Layer 3 of a small transformer language model trained on English Wikipedia (9 layers, counted from 0, width 128).
A neuron's activation on a vector x is squared ReLU(weights . x), where the dot is the dot product.

Input weights of the MLP neurons that the questions are about. A number n stands for (n - 128) times 0.0023.
n16: 159, 113, 148, 138, 140, 105, 94, 152, 144, 145, 150, 134, 126, 117, 161, 109, 125, 130, 155, 127, 87, 78, 110, 76, 149, 117, 147, 86, 111, 130, 52, 139, 117, 167, 148, 123, 87, 138, 152, 129, 92, 98, 194, 120, 142, 91, 111, 178, 101, 152, 134, 141, 106, 181, 150, 168, 106, 109, 109, 115, 144, 70, 141, 119, 92, 187, 107, 157, 100, 97, 124, 137, 152, 101, 119, 97, 93, 168, 141, 112, 137, 123, 116, 83, 219, 159, 127, 109, 141, 164, 104, 150, 165, 157, 143, 114, 69, 74, 125, 119, 129, 144, 121, 102, 111, 69, 121, 120, 143, 115, 108, 94, 145, 93, 116, 151, 183, 143, 134, 78, 185, 151, 167, 109, 145, 96, 95, 154
n142: 121, 95, 171, 100, 150, 90, 116, 107, 157, 154, 144, 134, 154, 159, 87, 127, 162, 139, 164, 105, 149, 107, 132, 178, 143, 145, 169, 173, 129, 140, 139, 86, 136, 131, 156, 156, 106, 137, 125, 75, 100, 123, 128, 157, 97, 116, 134, 160, 158, 134, 132, 159, 48, 184, 157, 107, 92, 120, 103, 144, 182, 109, 137, 134, 111, 127, 205, 79, 119, 85, 156, 119, 87, 133, 133, 95, 78, 179, 154, 78, 245, 79, 80, 124, 133, 98, 118, 149, 175, 156, 83, 194, 128, 187, 171, 110, 58, 159, 153, 166, 146, 174, 108, 113, 68, 64, 83, 100, 76, 99, 138, 171, 60, 112, 157, 53, 100, 128, 144, 93, 119, 131, 84, 120, 171, 199, 192, 119
n201: 128, 170, 148, 139, 88, 142, 179, 136, 47, 142, 95, 52, 110, 137, 121, 140, 132, 107, 102, 113, 96, 122, 110, 94, 118, 117, 158, 127, 84, 70, 95, 105, 109, 130, 72, 86, 113, 110, 140, 130, 92, 124, 72, 148, 144, 103, 101, 130, 93, 175, 115, 130, 126, 185, 184, 61, 110, 103, 116, 221, 139, 149, 100, 81, 145, 91, 120, 118, 88, 119, 107, 134, 149, 141, 108, 141, 170, 170, 128, 131, 125, 21, 93, 70, 116, 81, 166, 175, 156, 126, 135, 103, 80, 138, 136, 158, 90, 133, 146, 177, 139, 130, 152, 129, 174, 155, 89, 160, 141, 150, 96, 84, 126, 152, 133, 178, 71, 152, 115, 130, 158, 134, 179, 99, 197, 139, 132, 108
n269: 50, 106, 79, 62, 123, 99, 162, 82, 178, 127, 79, 120, 135, 91, 107, 133, 72, 79, 111, 166, 150, 224, 127, 140, 151, 128, 111, 87, 103, 121, 119, 146, 126, 83, 116, 141, 156, 114, 188, 109, 157, 134, 127, 131, 122, 174, 115, 105, 142, 120, 113, 138, 116, 119, 163, 163, 140, 108, 190, 151, 143, 86, 175, 91, 137, 106, 108, 108, 111, 129, 164, 136, 137, 52, 131, 106, 150, 140, 117, 119, 128, 86, 140, 95, 112, 114, 155, 127, 99, 107, 99, 134, 132, 119, 70, 151, 120, 170, 98, 107, 89, 128, 88, 98, 126, 170, 100, 110, 139, 150, 126, 173, 139, 139, 150, 115, 96, 152, 107, 126, 136, 110, 110, 134, 174, 69, 105, 114
n270: 118, 121, 118, 115, 100, 88, 98, 149, 151, 93, 139, 173, 114, 90, 146, 105, 113, 117, 106, 152, 133, 127, 119, 104, 128, 145, 143, 143, 130, 99, 95, 113, 108, 120, 166, 128, 157, 191, 118, 103, 165, 109, 154, 137, 123, 164, 124, 92, 144, 95, 158, 135, 118, 165, 99, 152, 134, 125, 109, 114, 69, 124, 130, 149, 157, 156, 155, 100, 132, 127, 132, 152, 141, 132, 60, 107, 137, 104, 109, 125, 202, 138, 118, 129, 144, 135, 108, 121, 98, 111, 127, 86, 180, 132, 140, 149, 166, 104, 111, 175, 182, 167, 130, 82, 155, 122, 185, 128, 98, 132, 159, 175, 112, 90, 178, 131, 131, 132, 150, 133, 116, 82, 108, 145, 163, 124, 94, 127
n276: 119, 73, 116, 103, 64, 174, 86, 124, 138, 174, 153, 193, 97, 110, 92, 166, 99, 154, 86, 61, 123, 181, 131, 75, 126, 123, 55, 122, 139, 74, 110, 98, 161, 128, 163, 134, 73, 106, 204, 87, 109, 90, 150, 115, 140, 203, 144, 85, 99, 86, 129, 70, 126, 119, 177, 68, 104, 71, 132, 82, 159, 166, 159, 130, 78, 136, 108, 153, 101, 102, 92, 126, 156, 86, 89, 54, 147, 130, 98, 85, 158, 146, 88, 92, 157, 116, 134, 173, 98, 96, 164, 81, 131, 129, 120, 183, 137, 102, 123, 143, 130, 140, 81, 172, 151, 87, 101, 96, 133, 120, 115, 168, 67, 100, 101, 115, 154, 153, 138, 82, 156, 133, 81, 163, 155, 185, 69, 95
n308: 97, 108, 103, 99, 152, 132, 205, 107, 139, 153, 93, 95, 123, 161, 128, 92, 161, 139, 74, 110, 141, 200, 99, 173, 136, 131, 69, 134, 145, 28, 84, 108, 107, 85, 130, 165, 128, 159, 120, 105, 80, 127, 71, 154, 140, 151, 134, 193, 107, 84, 123, 179, 95, 124, 122, 143, 129, 70, 184, 153, 215, 127, 125, 113, 186, 92, 75, 116, 70, 123, 104, 133, 126, 178, 140, 70, 104, 97, 149, 80, 169, 179, 75, 110, 186, 109, 136, 170, 128, 86, 127, 128, 109, 172, 154, 138, 163, 175, 146, 167, 104, 163, 99, 85, 101, 160, 178, 67, 113, 131, 150, 135, 171, 181, 116, 159, 110, 144, 59, 92, 141, 138, 152, 128, 175, 112, 128, 68
n312: 138, 147, 93, 144, 151, 83, 116, 103, 194, 115, 132, 118, 159, 122, 167, 153, 142, 169, 119, 136, 152, 186, 86, 142, 120, 111, 82, 95, 122, 127, 55, 103, 138, 161, 92, 151, 121, 128, 150, 92, 128, 133, 72, 160, 111, 157, 64, 100, 78, 166, 120, 43, 184, 98, 139, 123, 140, 125, 169, 103, 105, 171, 100, 134, 91, 137, 108, 84, 167, 152, 152, 145, 123, 167, 98, 137, 165, 75, 168, 93, 148, 199, 181, 144, 167, 180, 119, 82, 98, 131, 138, 174, 111, 137, 89, 149, 139, 186, 113, 125, 117, 160, 137, 119, 121, 118, 92, 98, 98, 170, 138, 124, 174, 75, 148, 146, 96, 142, 115, 122, 133, 160, 180, 144, 146, 100, 116, 107
n340: 155, 127, 147, 206, 110, 153, 134, 99, 122, 167, 102, 192, 120, 108, 176, 133, 92, 156, 124, 109, 96, 182, 107, 119, 116, 132, 127, 116, 163, 116, 121, 145, 112, 142, 59, 94, 137, 146, 150, 101, 160, 138, 154, 94, 117, 101, 98, 111, 142, 148, 138, 112, 102, 141, 161, 104, 51, 135, 200, 83, 139, 123, 180, 90, 127, 168, 111, 83, 139, 114, 117, 185, 126, 90, 128, 146, 149, 114, 110, 122, 193, 163, 95, 134, 140, 94, 119, 116, 137, 83, 76, 173, 138, 130, 173, 126, 139, 107, 113, 192, 162, 123, 128, 191, 156, 119, 116, 145, 170, 143, 106, 66, 110, 160, 116, 142, 195, 91, 37, 71, 115, 175, 86, 55, 107, 113, 75, 67
n397: 95, 107, 159, 135, 86, 142, 133, 119, 143, 164, 135, 96, 168, 98, 173, 139, 135, 133, 62, 156, 93, 146, 152, 121, 131, 145, 120, 125, 130, 89, 128, 152, 91, 84, 199, 160, 122, 163, 182, 155, 153, 136, 61, 145, 85, 154, 106, 99, 148, 184, 110, 59, 103, 123, 121, 116, 160, 120, 123, 83, 169, 89, 192, 101, 128, 196, 157, 155, 139, 121, 127, 120, 181, 114, 82, 171, 136, 101, 84, 115, 112, 113, 161, 121, 173, 153, 170, 110, 103, 106, 98, 191, 112, 177, 109, 117, 134, 126, 162, 131, 206, 121, 131, 194, 135, 181, 86, 120, 159, 110, 159, 153, 152, 83, 85, 98, 81, 132, 138, 142, 63, 109, 124, 109, 73, 117, 144, 80
n402: 137, 128, 141, 95, 124, 140, 132, 132, 156, 164, 97, 129, 89, 153, 145, 111, 165, 117, 128, 161, 132, 80, 145, 132, 95, 151, 107, 134, 129, 157, 82, 165, 107, 163, 89, 137, 102, 144, 114, 211, 112, 117, 86, 158, 118, 89, 104, 149, 148, 79, 103, 112, 206, 122, 136, 155, 134, 132, 98, 122, 157, 205, 177, 157, 183, 148, 175, 166, 129, 147, 55, 174, 121, 137, 110, 172, 111, 134, 144, 118, 141, 78, 143, 78, 124, 120, 117, 116, 62, 128, 107, 118, 124, 173, 168, 103, 100, 118, 38, 106, 116, 173, 213, 122, 161, 134, 77, 134, 128, 154, 80, 159, 99, 130, 127, 122, 119, 83, 123, 97, 126, 166, 109, 99, 60, 169, 106, 87
n410: 121, 178, 170, 144, 148, 91, 89, 169, 152, 143, 130, 168, 155, 93, 172, 187, 98, 138, 138, 123, 169, 164, 150, 113, 132, 123, 119, 161, 131, 101, 84, 115, 109, 88, 128, 108, 153, 150, 166, 118, 156, 98, 118, 135, 126, 175, 78, 66, 131, 170, 106, 130, 108, 116, 146, 90, 124, 103, 151, 113, 93, 154, 159, 134, 125, 120, 119, 106, 153, 126, 134, 218, 131, 143, 105, 151, 119, 88, 159, 124, 144, 133, 91, 136, 161, 162, 100, 158, 103, 95, 147, 124, 126, 172, 137, 121, 136, 141, 138, 125, 127, 153, 92, 131, 82, 167, 164, 125, 133, 160, 134, 188, 100, 124, 97, 152, 121, 133, 157, 168, 170, 95, 78, 137, 181, 111, 145, 134
n431: 131, 201, 132, 132, 84, 97, 194, 98, 116, 110, 129, 150, 109, 146, 149, 172, 210, 145, 148, 114, 93, 125, 125, 123, 118, 191, 176, 49, 94, 104, 191, 100, 149, 140, 221, 148, 131, 136, 96, 113, 153, 92, 132, 151, 132, 140, 104, 156, 142, 130, 80, 158, 104, 135, 106, 54, 150, 156, 82, 136, 129, 176, 171, 115, 159, 110, 81, 81, 95, 140, 155, 143, 138, 153, 114, 125, 161, 134, 140, 105, 133, 164, 168, 28, 122, 121, 74, 134, 120, 111, 173, 150, 130, 98, 131, 63, 159, 156, 129, 113, 133, 102, 152, 125, 109, 69, 124, 172, 106, 179, 114, 161, 108, 102, 176, 208, 106, 72, 90, 158, 136, 102, 159, 136, 111, 128, 137, 173
n435: 145, 102, 75, 163, 147, 102, 55, 86, 124, 68, 70, 103, 136, 110, 125, 144, 106, 106, 166, 97, 108, 118, 39, 142, 143, 194, 150, 197, 181, 143, 119, 156, 69, 65, 150, 113, 81, 138, 68, 85, 126, 91, 59, 168, 146, 109, 136, 134, 151, 117, 118, 119, 81, 127, 60, 163, 182, 203, 95, 144, 155, 121, 151, 125, 222, 173, 106, 145, 124, 111, 202, 127, 150, 145, 98, 147, 169, 139, 140, 89, 115, 182, 113, 31, 193, 172, 131, 130, 111, 72, 105, 175, 112, 96, 145, 141, 68, 131, 150, 106, 149, 139, 119, 124, 117, 170, 77, 137, 145, 126, 136, 102, 192, 189, 124, 98, 89, 171, 68, 170, 141, 74, 144, 174, 112, 113, 109, 97
n436: 111, 172, 147, 109, 111, 123, 214, 112, 125, 113, 159, 145, 133, 137, 163, 123, 125, 165, 144, 115, 87, 196, 148, 152, 117, 124, 126, 123, 118, 92, 96, 129, 165, 110, 104, 94, 146, 138, 102, 159, 124, 92, 78, 140, 116, 157, 119, 161, 136, 170, 56, 59, 125, 178, 123, 119, 109, 131, 119, 221, 138, 204, 170, 139, 104, 102, 156, 165, 95, 114, 143, 108, 158, 127, 137, 152, 154, 136, 181, 118, 144, 133, 134, 113, 125, 123, 97, 134, 74, 70, 179, 123, 97, 197, 139, 142, 134, 119, 109, 114, 93, 136, 124, 157, 146, 121, 176, 121, 203, 136, 102, 98, 149, 104, 103, 105, 104, 173, 140, 89, 248, 120, 198, 98, 169, 62, 154, 86
n494: 136, 130, 85, 132, 131, 88, 154, 81, 106, 163, 149, 113, 147, 154, 135, 152, 156, 104, 118, 155, 132, 119, 58, 152, 145, 105, 130, 131, 126, 115, 137, 121, 199, 143, 91, 144, 108, 106, 191, 126, 166, 113, 122, 161, 115, 119, 90, 124, 133, 138, 89, 131, 131, 113, 141, 114, 134, 143, 182, 95, 131, 121, 138, 135, 110, 131, 126, 136, 97, 109, 136, 156, 84, 94, 128, 174, 155, 140, 192, 141, 159, 117, 163, 103, 149, 163, 155, 139, 95, 100, 179, 100, 150, 164, 76, 150, 111, 175, 111, 85, 94, 144, 125, 84, 114, 128, 130, 141, 86, 124, 104, 140, 112, 94, 76, 163, 146, 143, 139, 110, 141, 110, 175, 103, 139, 119, 164, 136
n499: 135, 137, 124, 139, 132, 65, 133, 145, 161, 150, 134, 123, 174, 128, 111, 109, 143, 138, 168, 111, 108, 130, 149, 159, 138, 98, 185, 104, 141, 137, 162, 120, 125, 123, 135, 123, 92, 148, 125, 192, 184, 116, 175, 126, 125, 133, 99, 144, 142, 139, 139, 127, 155, 163, 124, 97, 131, 173, 132, 165, 174, 154, 152, 50, 120, 158, 123, 195, 63, 104, 140, 91, 166, 84, 166, 131, 136, 174, 130, 123, 153, 59, 139, 71, 118, 151, 121, 127, 186, 183, 131, 114, 72, 108, 123, 115, 109, 154, 80, 149, 109, 113, 144, 106, 151, 202, 200, 121, 130, 131, 156, 137, 159, 132, 174, 149, 90, 118, 119, 206, 157, 96, 128, 150, 197, 100, 72, 136
n580: 137, 141, 138, 117, 90, 118, 105, 112, 204, 55, 110, 184, 150, 80, 142, 165, 52, 172, 151, 108, 134, 160, 105, 151, 109, 137, 131, 148, 228, 114, 126, 119, 159, 119, 121, 135, 144, 90, 110, 133, 126, 110, 162, 131, 94, 142, 124, 77, 155, 157, 151, 152, 161, 109, 142, 82, 129, 92, 100, 186, 42, 116, 157, 143, 169, 83, 163, 170, 91, 202, 120, 136, 138, 90, 163, 175, 100, 90, 139, 134, 154, 57, 145, 162, 59, 120, 185, 180, 152, 103, 89, 114, 116, 145, 140, 148, 113, 96, 59, 161, 109, 156, 176, 90, 181, 104, 174, 40, 187, 193, 143, 128, 137, 145, 154, 98, 115, 126, 175, 204, 70, 131, 188, 153, 121, 162, 60, 113
n612: 123, 140, 97, 112, 145, 124, 206, 88, 109, 99, 126, 164, 134, 144, 137, 117, 145, 175, 121, 146, 53, 199, 113, 134, 70, 140, 160, 166, 138, 127, 162, 104, 172, 35, 112, 108, 114, 94, 182, 142, 134, 82, 82, 180, 118, 168, 109, 133, 130, 149, 139, 123, 85, 105, 139, 127, 142, 153, 81, 136, 184, 150, 131, 115, 132, 97, 142, 155, 135, 178, 163, 121, 164, 92, 119, 119, 123, 160, 81, 138, 149, 107, 120, 153, 121, 100, 133, 140, 166, 90, 124, 121, 109, 190, 201, 165, 139, 157, 105, 114, 152, 135, 157, 201, 177, 153, 104, 164, 114, 155, 149, 193, 126, 139, 129, 143, 10, 122, 110, 84, 97, 104, 219, 95, 142, 177, 138, 146

Each question shows a token from some text and the vector x that enters the MLP there. A number n stands for (n - 128) times 0.038.

"3": 140, 127, 118, 122, 149, 112, 115, 123, 131, 129, 126, 139, 109, 114, 134, 131, 117, 124, 121, 132, 178, 132, 148, 90, 122, 106, 124, 128, 132, 122, 125, 110, 114, 125, 135, 132, 119, 122, 127, 107, 133, 128, 129, 129, 158, 144, 141, 134, 93, 136, 132, 131, 115, 123, 108, 117, 132, 129, 120, 123, 127, 125, 119, 150, 130, 128, 121, 119, 140, 129, 134, 106, 116, 138, 143, 122, 143, 114, 135, 154, 120, 133, 134, 131, 152, 136, 127, 91, 133, 125, 129, 132, 127, 136, 145, 157, 137, 133, 133, 80, 135, 83, 128, 138, 100, 130, 124, 128, 120, 115, 143, 129, 125, 140, 112, 131, 109, 126, 156, 129, 122, 117, 119, 133, 139, 117, 167, 139
The most active neuron and its activation: n410, at about 0.53

"1": 159, 137, 121, 140, 157, 140, 114, 139, 125, 136, 128, 128, 122, 139, 120, 142, 128, 123, 119, 122, 152, 137, 141, 90, 129, 109, 117, 137, 129, 122, 133, 122, 121, 134, 100, 119, 131, 132, 119, 124, 122, 136, 117, 120, 142, 138, 136, 119, 125, 136, 133, 118, 130, 127, 125, 127, 139, 134, 119, 115, 116, 131, 120, 148, 150, 92, 123, 131, 156, 138, 120, 117, 120, 133, 154, 136, 131, 135, 127, 134, 87, 138, 141, 143, 107, 148, 131, 118, 121, 129, 113, 146, 111, 127, 114, 150, 120, 108, 113, 97, 109, 112, 136, 131, 98, 141, 116, 126, 120, 98, 140, 123, 137, 143, 118, 129, 132, 141, 152, 142, 132, 130, 111, 107, 118, 134, 120, 123
Which two neurons fire most, strongest first? n312, n410

" La": 149, 116, 130, 143, 139, 105, 100, 143, 146, 136, 128, 128, 115, 120, 127, 119, 136, 132, 134, 137, 150, 103, 134, 121, 140, 123, 144, 123, 119, 153, 134, 129, 129, 148, 146, 133, 120, 118, 126, 124, 115, 195, 129, 92, 121, 137, 175, 133, 117, 135, 133, 124, 137, 124, 141, 134, 136, 144, 130, 124, 137, 137, 100, 164, 130, 128, 138, 144, 133, 101, 131, 93, 110, 124, 122, 130, 128, 149, 133, 138, 120, 107, 141, 149, 122, 139, 137, 114, 134, 109, 117, 131, 126, 128, 128, 121, 116, 122, 110, 120, 142, 102, 113, 112, 126, 123, 139, 119, 129, 104, 117, 136, 140, 140, 158, 121, 111, 118, 116, 128, 122, 120, 119, 126, 148, 126, 140, 145
Which neuron lights up most? n142

" ": 152, 120, 135, 151, 136, 117, 85, 121, 119, 121, 142, 132, 129, 139, 136, 136, 125, 119, 138, 122, 131, 121, 129, 88, 122, 114, 130, 143, 125, 142, 135, 126, 120, 127, 114, 109, 129, 131, 129, 126, 118, 161, 140, 126, 138, 126, 137, 130, 129, 136, 149, 120, 122, 132, 122, 130, 133, 122, 97, 152, 115, 118, 104, 120, 134, 136, 109, 125, 139, 119, 109, 90, 131, 124, 132, 131, 142, 135, 138, 156, 129, 138, 133, 132, 111, 134, 133, 111, 125, 137, 133, 127, 119, 126, 150, 122, 144, 113, 132, 111, 115, 82, 131, 124, 141, 129, 128, 139, 123, 101, 133, 128, 126, 142, 134, 129, 134, 134, 139, 140, 126, 125, 133, 121, 129, 139, 115, 156
Which two neurons fire most, strongest first? n16, n499

" |": 149, 138, 141, 130, 144, 126, 137, 121, 122, 134, 127, 131, 135, 158, 123, 130, 125, 117, 119, 125, 139, 139, 133, 111, 137, 108, 128, 125, 119, 145, 136, 109, 132, 133, 123, 136, 121, 110, 139, 136, 137, 173, 129, 114, 143, 131, 163, 122, 117, 115, 125, 117, 137, 118, 128, 128, 124, 127, 141, 92, 110, 125, 141, 142, 119, 118, 128, 120, 139, 120, 129, 95, 133, 134, 151, 128, 125, 129, 118, 145, 100, 144, 140, 136, 116, 130, 145, 111, 113, 130, 114, 151, 113, 126, 109, 122, 125, 122, 119, 79, 111, 89, 130, 149, 114, 152, 119, 130, 121, 110, 124, 126, 138, 126, 121, 117, 132, 108, 131, 123, 137, 137, 133, 118, 130, 131, 121, 112
Which neuron lights up most? n312

",": 128, 122, 121, 133, 118, 121, 136, 134, 127, 129, 130, 126, 123, 117, 130, 117, 125, 138, 131, 148, 133, 140, 132, 91, 120, 112, 115, 122, 127, 123, 126, 120, 114, 129, 145, 133, 118, 129, 124, 132, 131, 121, 144, 100, 128, 144, 172, 124, 108, 114, 136, 122, 148, 129, 125, 142, 147, 148, 98, 125, 123, 134, 121, 145, 139, 132, 122, 115, 122, 112, 124, 70, 114, 145, 127, 117, 140, 121, 102, 126, 117, 142, 126, 143, 127, 117, 115, 110, 124, 131, 130, 127, 130, 123, 157, 122, 127, 111, 131, 132, 127, 83, 130, 121, 125, 119, 133, 125, 120, 98, 130, 139, 134, 126, 127, 114, 130, 145, 127, 125, 129, 134, 124, 121, 138, 120, 137, 139
The most active neuron and its activation: n270, at about 0.23

"9": 132, 130, 129, 126, 137, 131, 131, 139, 134, 131, 107, 124, 125, 141, 134, 140, 115, 132, 152, 125, 171, 127, 127, 95, 123, 110, 133, 120, 113, 124, 123, 112, 119, 121, 120, 138, 147, 133, 142, 125, 128, 160, 129, 114, 146, 132, 136, 118, 103, 137, 131, 132, 136, 129, 134, 112, 139, 122, 131, 118, 142, 125, 116, 134, 125, 113, 130, 117, 141, 129, 123, 100, 99, 130, 134, 128, 141, 121, 118, 165, 103, 140, 123, 149, 151, 133, 136, 137, 137, 112, 121, 132, 130, 137, 138, 127, 127, 141, 127, 104, 120, 80, 120, 127, 92, 128, 132, 121, 133, 94, 148, 119, 131, 136, 104, 140, 142, 130, 144, 126, 137, 109, 120, 131, 139, 121, 119, 99
The most active neuron and its activation: n410, at about 0.36

" a": 116, 129, 140, 127, 137, 117, 122, 153, 145, 120, 149, 145, 143, 134, 124, 126, 130, 138, 138, 134, 125, 106, 161, 108, 124, 115, 107, 128, 137, 128, 139, 97, 114, 164, 126, 133, 129, 131, 133, 132, 141, 182, 110, 101, 145, 131, 130, 137, 128, 133, 147, 134, 115, 146, 117, 124, 132, 123, 136, 124, 143, 151, 109, 134, 139, 118, 149, 125, 130, 134, 130, 79, 135, 139, 106, 122, 130, 125, 127, 170, 116, 125, 133, 133, 121, 130, 120, 87, 135, 121, 125, 110, 132, 130, 109, 123, 121, 99, 123, 95, 124, 78, 119, 114, 138, 133, 139, 132, 134, 110, 128, 126, 137, 141, 125, 110, 124, 132, 129, 130, 130, 134, 117, 114, 133, 116, 128, 118
Which neuron lights up most? n499

"des": 165, 130, 127, 126, 118, 140, 125, 145, 123, 144, 107, 117, 110, 147, 153, 133, 137, 137, 134, 104, 137, 120, 115, 113, 118, 118, 128, 134, 131, 126, 121, 118, 139, 115, 111, 135, 118, 122, 145, 143, 120, 175, 109, 109, 138, 124, 169, 120, 107, 129, 148, 119, 119, 116, 125, 130, 128, 124, 98, 132, 144, 142, 121, 140, 117, 109, 120, 122, 124, 111, 132, 94, 143, 122, 123, 138, 144, 109, 156, 192, 101, 133, 133, 167, 100, 120, 143, 138, 102, 130, 130, 134, 142, 110, 104, 113, 134, 119, 149, 133, 134, 116, 128, 118, 128, 123, 122, 140, 115, 148, 124, 132, 121, 113, 115, 129, 118, 113, 135, 132, 114, 136, 136, 143, 139, 132, 115, 174
Which neuron lights up most? n201

"ull": 147, 119, 131, 126, 121, 139, 122, 123, 143, 118, 104, 124, 117, 123, 143, 137, 111, 138, 139, 117, 138, 128, 125, 66, 138, 135, 152, 152, 115, 146, 121, 135, 99, 134, 133, 109, 141, 126, 138, 123, 129, 144, 136, 115, 146, 122, 172, 133, 137, 127, 135, 141, 87, 93, 113, 133, 129, 130, 125, 128, 110, 108, 131, 161, 135, 118, 119, 131, 163, 114, 97, 131, 111, 134, 121, 127, 140, 127, 123, 170, 128, 125, 149, 109, 128, 113, 128, 97, 159, 113, 120, 135, 135, 121, 111, 107, 148, 121, 136, 150, 119, 77, 123, 124, 119, 117, 122, 136, 140, 119, 135, 133, 131, 129, 100, 134, 136, 115, 132, 117, 121, 108, 113, 127, 136, 139, 122, 136
Which two neurons fire most, strongest first? n340, n435

"i": 107, 88, 129, 139, 135, 144, 110, 129, 120, 134, 104, 139, 132, 146, 120, 132, 103, 139, 142, 133, 137, 97, 122, 87, 123, 128, 129, 119, 105, 173, 146, 119, 130, 143, 139, 143, 132, 142, 113, 128, 117, 178, 129, 114, 137, 124, 177, 113, 120, 132, 129, 124, 129, 130, 117, 115, 141, 138, 133, 129, 130, 125, 124, 159, 120, 149, 121, 119, 137, 123, 113, 117, 120, 138, 119, 123, 127, 127, 125, 175, 115, 142, 129, 160, 133, 116, 135, 81, 112, 131, 145, 115, 137, 118, 165, 134, 124, 117, 133, 111, 130, 123, 142, 105, 122, 124, 122, 140, 120, 106, 144, 135, 134, 135, 129, 131, 126, 120, 128, 130, 114, 138, 123, 118, 112, 120, 116, 110
The most active neuron and its activation: n402, at about 0.01

" In": 141, 127, 122, 114, 150, 143, 113, 129, 136, 125, 131, 123, 118, 159, 128, 109, 123, 123, 149, 126, 144, 98, 161, 99, 136, 117, 138, 110, 109, 130, 133, 130, 114, 136, 108, 130, 114, 127, 121, 118, 103, 188, 106, 112, 124, 123, 177, 138, 127, 131, 128, 134, 152, 139, 147, 120, 127, 142, 112, 134, 125, 121, 113, 142, 137, 128, 125, 133, 101, 85, 124, 95, 117, 123, 134, 118, 125, 148, 143, 125, 138, 138, 140, 143, 120, 132, 116, 95, 128, 148, 123, 115, 138, 132, 137, 117, 121, 133, 119, 129, 131, 90, 120, 114, 139, 116, 111, 108, 118, 134, 129, 120, 137, 124, 139, 128, 112, 134, 109, 131, 124, 133, 113, 120, 115, 130, 131, 125
Which three neurons fire most, strongest first? n142, n16, n402

" of": 122, 136, 136, 129, 170, 130, 137, 123, 112, 127, 120, 112, 119, 125, 120, 124, 121, 129, 135, 142, 109, 129, 126, 119, 123, 100, 137, 123, 141, 110, 144, 144, 123, 130, 133, 127, 121, 120, 129, 137, 125, 132, 131, 138, 130, 127, 162, 116, 114, 125, 141, 128, 147, 117, 110, 126, 141, 136, 132, 145, 136, 124, 133, 140, 129, 116, 123, 132, 117, 114, 114, 74, 138, 131, 129, 122, 132, 133, 124, 125, 100, 147, 132, 128, 110, 127, 133, 113, 112, 110, 144, 135, 131, 133, 131, 115, 125, 121, 151, 110, 127, 53, 123, 126, 143, 121, 133, 131, 125, 112, 133, 134, 128, 123, 114, 136, 137, 119, 126, 113, 124, 134, 115, 120, 133, 129, 140, 175
The most active neuron and its activation: n431, at about 0.045

"5": 135, 126, 107, 138, 123, 125, 135, 135, 123, 139, 129, 132, 120, 147, 114, 116, 124, 137, 127, 140, 165, 144, 154, 134, 134, 120, 115, 128, 109, 98, 125, 122, 137, 151, 130, 122, 141, 127, 126, 121, 140, 168, 129, 119, 137, 111, 131, 124, 116, 132, 126, 118, 122, 146, 138, 116, 130, 126, 139, 139, 146, 120, 123, 139, 105, 122, 111, 127, 121, 86, 125, 89, 119, 139, 147, 143, 125, 128, 127, 164, 129, 115, 121, 116, 120, 128, 122, 114, 123, 110, 107, 135, 124, 142, 137, 129, 122, 127, 135, 129, 119, 76, 132, 101, 105, 114, 127, 114, 127, 112, 126, 126, 130, 161, 112, 140, 147, 117, 135, 118, 130, 110, 122, 131, 130, 114, 138, 154
Which neuron lights up most? n308

" Carl": 120, 119, 146, 131, 143, 133, 116, 158, 146, 138, 108, 118, 115, 149, 113, 135, 131, 142, 119, 126, 159, 121, 140, 131, 122, 105, 120, 137, 129, 135, 132, 134, 136, 137, 119, 145, 138, 139, 128, 103, 115, 182, 145, 124, 108, 116, 179, 128, 138, 124, 134, 153, 127, 116, 127, 135, 121, 127, 134, 118, 119, 131, 124, 175, 122, 141, 132, 119, 129, 115, 137, 108, 105, 150, 114, 125, 124, 145, 122, 187, 135, 142, 145, 153, 134, 144, 132, 110, 149, 130, 117, 142, 125, 123, 114, 120, 134, 125, 130, 136, 143, 93, 113, 112, 124, 128, 147, 138, 126, 127, 112, 128, 147, 132, 125, 121, 167, 121, 137, 131, 123, 146, 117, 129, 135, 138, 135, 148
Which neuron lights up most? n142

" Follow": 114, 119, 109, 112, 115, 141, 122, 139, 146, 109, 116, 112, 114, 150, 116, 122, 124, 120, 122, 134, 170, 115, 145, 131, 139, 121, 151, 110, 113, 139, 127, 109, 113, 119, 116, 132, 138, 129, 124, 124, 117, 113, 112, 126, 131, 126, 167, 128, 109, 126, 125, 126, 114, 89, 128, 122, 141, 123, 174, 129, 157, 128, 120, 145, 130, 113, 118, 119, 124, 107, 115, 98, 101, 123, 130, 123, 136, 122, 141, 161, 130, 134, 126, 134, 111, 136, 110, 128, 161, 115, 121, 133, 141, 113, 131, 135, 121, 121, 126, 121, 144, 94, 105, 121, 137, 119, 115, 131, 144, 88, 112, 144, 135, 153, 135, 136, 135, 124, 127, 130, 130, 120, 110, 138, 126, 133, 147, 144
Which neuron lights up most? n269

"m": 137, 137, 137, 140, 135, 133, 113, 131, 129, 108, 123, 134, 138, 144, 115, 141, 134, 132, 109, 113, 108, 108, 126, 87, 135, 130, 141, 115, 122, 143, 115, 129, 130, 126, 136, 138, 121, 144, 139, 119, 135, 219, 125, 106, 129, 127, 178, 109, 144, 130, 142, 150, 125, 127, 105, 120, 139, 140, 128, 126, 130, 111, 102, 135, 129, 133, 117, 135, 135, 119, 147, 99, 126, 128, 132, 137, 145, 133, 122, 169, 143, 164, 120, 150, 122, 102, 119, 144, 109, 128, 113, 126, 115, 106, 132, 118, 127, 122, 144, 140, 116, 95, 122, 123, 126, 136, 116, 121, 128, 112, 134, 118, 142, 139, 127, 119, 119, 119, 136, 109, 121, 117, 144, 144, 114, 133, 143, 122
Which neuron lights up most? n435

"2": 136, 147, 118, 130, 147, 132, 110, 150, 113, 133, 139, 106, 122, 128, 116, 143, 141, 114, 134, 113, 175, 143, 148, 101, 134, 109, 131, 127, 140, 115, 126, 139, 132, 135, 109, 136, 145, 134, 117, 112, 126, 187, 126, 127, 138, 140, 122, 130, 120, 134, 138, 145, 131, 136, 120, 125, 141, 133, 126, 126, 125, 134, 120, 138, 135, 98, 134, 138, 140, 117, 120, 114, 125, 119, 139, 128, 137, 129, 123, 167, 90, 138, 151, 163, 109, 135, 125, 114, 119, 111, 128, 127, 133, 129, 130, 165, 119, 107, 116, 110, 126, 116, 138, 124, 100, 128, 119, 114, 107, 95, 137, 125, 142, 139, 112, 131, 121, 142, 130, 134, 132, 107, 103, 124, 134, 126, 133, 139
The most active neuron and its activation: n410, at about 0.023